Layer 6 of a small transformer language model trained on English Wikipedia (13 layers, counted from 0, width 64). Numbers have three digits each and are written without spaces.
A neuron's activation on a vector x is GELU(weights . x), where the dot is the dot product.

Input weights of the MLP neurons that the questions are about. A number n stands for (n - 500) times 0.0015.
n1: 415533569320416702665415474435575456574523499468500506386580330442498463423580434536691429638668408438423550507646635365388325558721589456587522749273446426461533615599370577370382618487633560
n3: 217588468435438474610594407563446596467451467407376426458328537450712266507664492379552442635690414404423426710363263383611394517629614577469614667431621522508670531490273546613486408431441816
n4: 517390401523571306678636467482430508582368538568563637601434466529668527491416520442473529418408439603300482498454498336552626527610572556594591519398574482448467681476522468360313617572561336
n26: 501510539573693814343371283489408477261538619444581565372602412246387813530459770378719667546794222438710577416591500511331482403652681530321456548398666334467289489374483451570704348407610658
n31: 376378343597626375360485534593487496476494539475445335707613377658290438494345471298558432507617504525439356580562587444386569574581588478491567579546717597674567397292406571350729551465533513
n38: 331533158394597659499501447458542451462593748419692472324448684395372505641454514404537502651610247317568497398608550632569564561436485411546487435294495610437607529600533716243517615490617420
n39: 401549571645399476698526446348547479599340698725422223366505649404424581649310441313550696633474784474674794404648657365358523242442359384572449663511538404609649683561641332444227662611436576
n47: 508479473467436556524482516397360437486537426537561281460208678389271552430417581502313486846466503504579649562456492410616527793556611317412346597481602364654547507345469428555635578626819690
n75: 604452644438583594635468549394425637554486631488442576480385577540290355566598492445669525632470399681365356583736398438225384458498566353436290395521516558552434566291305560490416551615746484
n79: 825629549467240273498643489494573442477674371367386384585558565526684255566606424380580560415292422404315343437618523600466547530422444623705551438381347324397609553353593330668394394580483669
n82: 641447667626540397455232304521346536640326466572609415334641531539470392616419403537391379575648428458541444324322279506535593734516595515580578525458640488536623555622605642574403612420512441
n92: 469545653697737532175662640745340675419614475635381361300450555451535327541451467258564442514644295698683403442581362563290483701458549580423553249432345789444559401524450658406110702983317648
n103: 312606730801494447553268501376376384514409574458428540316616256354525276589654517265549696531716515276750451224573843556355470366323421571683535393595594409808522293751703072755569318618706626
n106: 474537481358396375711429466513511521379437686585329712569404499416456717162595290335370714782366385559512746497641426706604349536288558670392406273448560505574496440721537707555324495519528546
n113: 622494483544638458616411508509442421658493744594621378368493417502680223364439328494617347556633196477701514776626301469454475449458477537387728251484530657582464423382379414775605511457434474
n122: 526725338684751250319499497496508568680356740512734479620529551309368623530367362523640487466621419633593434527441571400575580539417511552505471476645423499332382518457636680322445559458325340
n124: 387600309613402425505499357347445671590650625566514337535596609507580412443331634400512527748501529312624460597512663359324425296487670598666542523482715655369581535491262750449392489362449418
n129: 272521542586823366426620459420517697447852441489610323622534418502452352521583573330484479509496291408600540406486777557599491409545301473704487315629594451535509583387433586370545593531476340
n137: 425587492431550521538585606604444514594385540642658189598443502369585317894305598304587736596521650616396494355555397595569555394379411536593468367510486533544497354439488393776420544510465322
n138: 826614596387598406355637610584618480449628262551605452725523435531442500573326594509668443712561462505448481554276562606478500447476432502687536369348476494556579420405340452550373520459515487
n168: 541638611634310611384405546551571707342305836632620369271567422600436607651474565466624437348607592503298509430684534565489740414498717668517255604522565535372393542315540466311472345653447379
n173: 594526765377584557416665325518439538412306657713333549732403427618535332666510471510607475406390568512589393395362577336674595425728467458669519365459546447551221449319507439537421363564530445
n181: 491452349604565560562373562487385378383852454622572484634363418575470326637597633394505815446602265525443469492575623681330430606355304591843210604548490475583205483401344534447580703486375525
n186: 688622356518255560743410553614583481545488426777562409504434436592361521436378521485497536433490504468245371441404481422486546474331614474494528556438253521516313523427777550416525573526701463
n189: 370567441727549535374382447260536648349504593800806329487710144691392574814184447496566505653495630525387430747405722537307400478503698328583304628504345500496337402404479536512434531518549781
n202: 465458401408542526636585539690429511483656530569695467405622292711598482569323437385670358513577432341596437520338746386264259554546483471494697685469514335518377444437622489579613413550602574
n203: 612458386584370487627317545279599536490459494389389474457520552337582515463513480447434471526535260428627365602628476653512309514588492571344594581567533638437462503475290703582467570408501687
n211: 533411623537604694504560440289522677507694752528468538399635327544414530492370369449579625380500570399459412653532238407466620428734609610504694125345409706552568510252637427565424508331537310
n222: 795582284511354417472448463473410585189636527485535724428394476560509623480606550427503519598642577347365584548532599294433446342569736584491398534436265488407659706681756642506504482367766346
n227: 703592401611672581491427405507331615643563101589602410382591429467722822472683436623542549407556615460520346388558392524412334579499411368544430153642371235571554526678594528520453599536461565
n229: 327489416682631430630462539511480444570512498558365585421493600425692544567572448487569490577472529356324444493536512450388819482675298527303411547302547354438425442529537546565557359462617552
n236: 676502508791465743600674602409356783420495507551336454720469707355546521391613568512517421344492473412629466364474574571358460516384353334406452407352586545678647376605506511590401682440504469

Each question shows a token from some text and the vector x that enters the MLP there. A number n stands for (n - 500) times 0.0088.

"al": 424442541510684516543496662549592435562526544462432527354545578417443521402427597552396466611255647506425678528415473534386665522458461345592542493512553542498598536411279459508568556443518377
Which three neurons fire most, strongest first? n47, n39, n229

"Other": 441510523394665475565525530613533470463393535404372634416511571536524605405462647707548513511153522499480446427461452474388584448467499373643617534594606576373440548380440491564619465357618432
The neuron with the highest activation: n173

" sed": 336423472478691539538419617575492474532399417460561558505559563455556582331558668707571455392303521566373488331503544494370649525398498298524539531607496476415544547453489623518421570484547448
Which neuron fires most, and how strongly? n227, at about 1.6

" the": 458548506549693477480451656578568437341411554507467611426467556443400607409503565563620465579244548508496441431487461474416740363610457301506543518616452563374541528439498594485562615449454380
The neuron with the highest activation: n122

" from": 464455596400697512519350668492574480430426521539419567454415477487558568341555653580505497559294591454419602399362558536389645380555516330485669552561647506427461502408490541546511562502446456
The two highest activations, in order: n229, n173

" on": 468523535378540492636367772560554516470434462270485614439468440527502595316545651357548450554202602521372597409381576505353631456482500425501608588540562492474446495441562623492488575512521507
The neuron with the highest activation: n106

" In": 486504521362648441559424614580596574377395510584363674464410513447509604402552711701579494460177559559492591428406560526395655424509524404536586533594523473465390454380477548531530486449440475
The neuron with the highest activation: n173

".": 493492590565526565461383565556568262561496461556531485454591472553570546518474778640343520622157611543412556460382430676371607355460483565540588510589542520400486440475479470552457441491384432
Which neuron fires most, and how strongly? n137, at about 1.5

"il": 368482574390592570634436553569580375454558445416468644412497462542685484465561649769452572680349558478440650392398495527301552531533467419614560504574397530413444552377414464518443467429438424
The neuron with the highest activation: n1

" to": 470521652426641602436459611503596429485436364502389582464416359457556573333521647605521512491274645560459637421395599486327648416458521456503634459575679483524419411439481515581565479494553421
Which neuron fires most, and how strongly? n173, at about 1.3

"itt": 405583611325537510617428583554449516580503263374406553411512604440669479393587736432540473580291461577475496481404397507525635534531457311433576560559539533475533440476330629571511531515531440
The two highest activations, in order: n3, n229

" in": 430564466490601446549379740570561488415425556427450593454407510486568588302584536557479412531166581461486706473364629577364625441539567386495626482602549478358463500430473571505528572459464485
Which three neurons fire most, strongest first? n106, n229, n4

" Public": 446424688508681543627504562586590367506432511295475534366499512551485491384464672738534550453243534442417558517442446492360618497537474399577595497588588567376397415383529464599579568442502396
The neuron with the highest activation: n211

" of": 436470573436544530574350669649578495440466568257455497467474502534566554412525530428445449579185578419419614376342641480342589532516507430430694614585522492412414544469549579455549528473528597
The neuron with the highest activation: n202

" N": 485503682503673589461417490527531336563391328417515637399412401538603534364512619659441509503270618538507607498408417486380647504499505524585592585536523442329433554463594491537554486514449344
Which neuron fires most, and how strongly? n4, at about 0.87

"arm": 455530545464547471661382555546556461576445371324369536427562568479592545447487727496488484602218542571441551460397376567449573569542387337459561632695474563488485465416372551513382545468599586
The neuron with the highest activation: n203

" 1976": 451420492475593455542465736487505360564512368348497578486433400566605530518397749640490477562342594498529598445425478596318642510573414493558604511650526507455381455463386492527598576382374467
The two highest activations, in order: n181, n138

"ff": 460523583485610564591406493483504323542499518371488505461559644489613436435460856584410621505100531552391592509471429637374682475482455385539533510575442554516502477404459481494442529412528440
Which neuron fires most, and how strongly? n137, at about 1

" 29": 430458665570676446562415573477581411505388503435500594435445448497528561435428741642501380467207599490494558447481370549337617538554539355601637540530506503435400551394528509619510506501430468
The neuron with the highest activation: n4

" legisl": 493540478426621500544445537513595472527453540325445532328613502526594472429530700597603490448214536487459453534469460543364646489520459347495569440641546635416484538422398594599651513307560333
Which neuron fires most, and how strongly? n211, at about 1.4

" Northern": 441345426415638510576427705524604448497426495427432599373508467564618530347451539625564634473376622478408557477409566457315664562499563337516622453562443561471451574367496578544526570359484490
Which three neurons fire most, strongest first? n211, n229, n4

"ies": 323502543371582531622529534477562407487558552270563530402479618532570467480501688522472440628148538448409549396413475630324683436501503385595520509580604599446456514442418599544626541474454435
The neuron with the highest activation: n38

"s": 330415517440633475506522623586543329561535480417542550421484569509528439420451607537374418626225581424468579491404564594351714492484501443539569542588622598596522478443310490534665560442430391
Which neuron fires most, and how strongly? n31, at about 1.6

"pp": 474499728488575535520452646602482476582458392518506484510565650389605531398576708535493495539161419571399620376363410542435687543450439409531541453498399464423572472474434525557409597477525400
Which neuron fires most, and how strongly? n236, at about 1.5

"rupt": 449480497490539572622462552493627351571518518318424447454536617552571468375521818630385529553167507509376562534432491598374642447537449396574504501547623614483523440374333521532571543382511469
The two highest activations, in order: n124, n229

"BA": 533519650549591600562422604469423214542447471433502615435464509658611484472533689652514527663219560477466547453351437432402584511550442394565562505557477633397440481520516388544454486407432361
The neuron with the highest activation: n173

",": 453559628523616433491402636472450401419461471318484480439520465506533529461499637647452395614155560635448526496382580484363654365481451394451572635598414517470415522503429705468601622555501562
The two highest activations, in order: n189, n229

" Basketball": 484482631477599485567446531535560222423438476381545625429465567666677477401533480720498560533230445465468567468360578555428674513607469379588577499522546601387423426387565429519524540450441409
The two highest activations, in order: n173, n229

";": 376460560525548467530409593514557241467481353383471567360389411592616552451437671723402452580278480499498604512371598506386589465502499486515664607671517489431451486520527518520551557513402604
The two highest activations, in order: n202, n229

"ation": 457496459389658434538555541557619375532479501354370592336583608571552511470436651484460401545320523503485532518417536482366682438579494348566585536582629618504531482445280521468627605405483418
The neuron with the highest activation: n31

"end": 523504486307594500607523598518727507458519380377398598424609518579684512442484751640459592636245573523388512465461483477247576529472462432572528564515450491446492466423456434534439434466544406
The two highest activations, in order: n79, n138

":": 496575573449691506621460664449545382399469439414521702374471447486473628442458592672500402556236479493444571395448486531288575417469502398553605559582572529361483570413549606477595575529415433
The neuron with the highest activation: n4

"N": 555535538484584604605326596435437292590387404389474608389499511503588490435531681515451359656155571477487527518350442464380629558497493453603551614627485474406515564459478538525519511556538438
The neuron with the highest activation: n47

"ug": 352378562376508504593416592628597618492441384392531575452507551413595591498569562675535493607298572557377565349433402430379623517467495416436633568584361537410541610509423549635471485330523483
The neuron with the highest activation: n229

"e": 356557586360704431590444588566625468593459431436389537433521496458530586371523488589479407635260547558432660358495482484456702437452461337549521515536458565487528525538395651451462671482485410
The neuron with the highest activation: n106

"lock": 427530546402650587631413626536523444552417439334358550471553550451609598389484702475591502542186496441363542519395402556379585446499448382476530530585511639553532487448361645504437546537583540
Which three neurons fire most, strongest first? n75, n229, n203

"\n\n": 432494522400670436522382562436477427374388555430351548321479469496488656541586685592557513523254509615498512463482503490342622498508431444542716548581539513433544540442433479505590543449507486
Which neuron fires most, and how strongly? n26, at about 1.1

" (": 421451612505657483555412558426544327484459496461516596426454574477506505439501805552374483519397543431482669483426519511363632480454365425455611489688553562438530531445377661514658516491399398
Which three neurons fire most, strongest first? n129, n229, n124

" 2008": 455418422511603525458436701438619436452376434425479675420427454618720602455452544766574460498259558482510619473456537491290614497636471441500551515506443483430436516520445467510619645417408500
Which neuron fires most, and how strongly? n229, at about 1.9

" Prov": 421374421456637452513472615542485387549457458409568590339550585466606414413515813629488521528230551473461538554424534583423689590499453437442559504589538574484491460357453553569587544442466315
Which three neurons fire most, strongest first? n229, n4, n113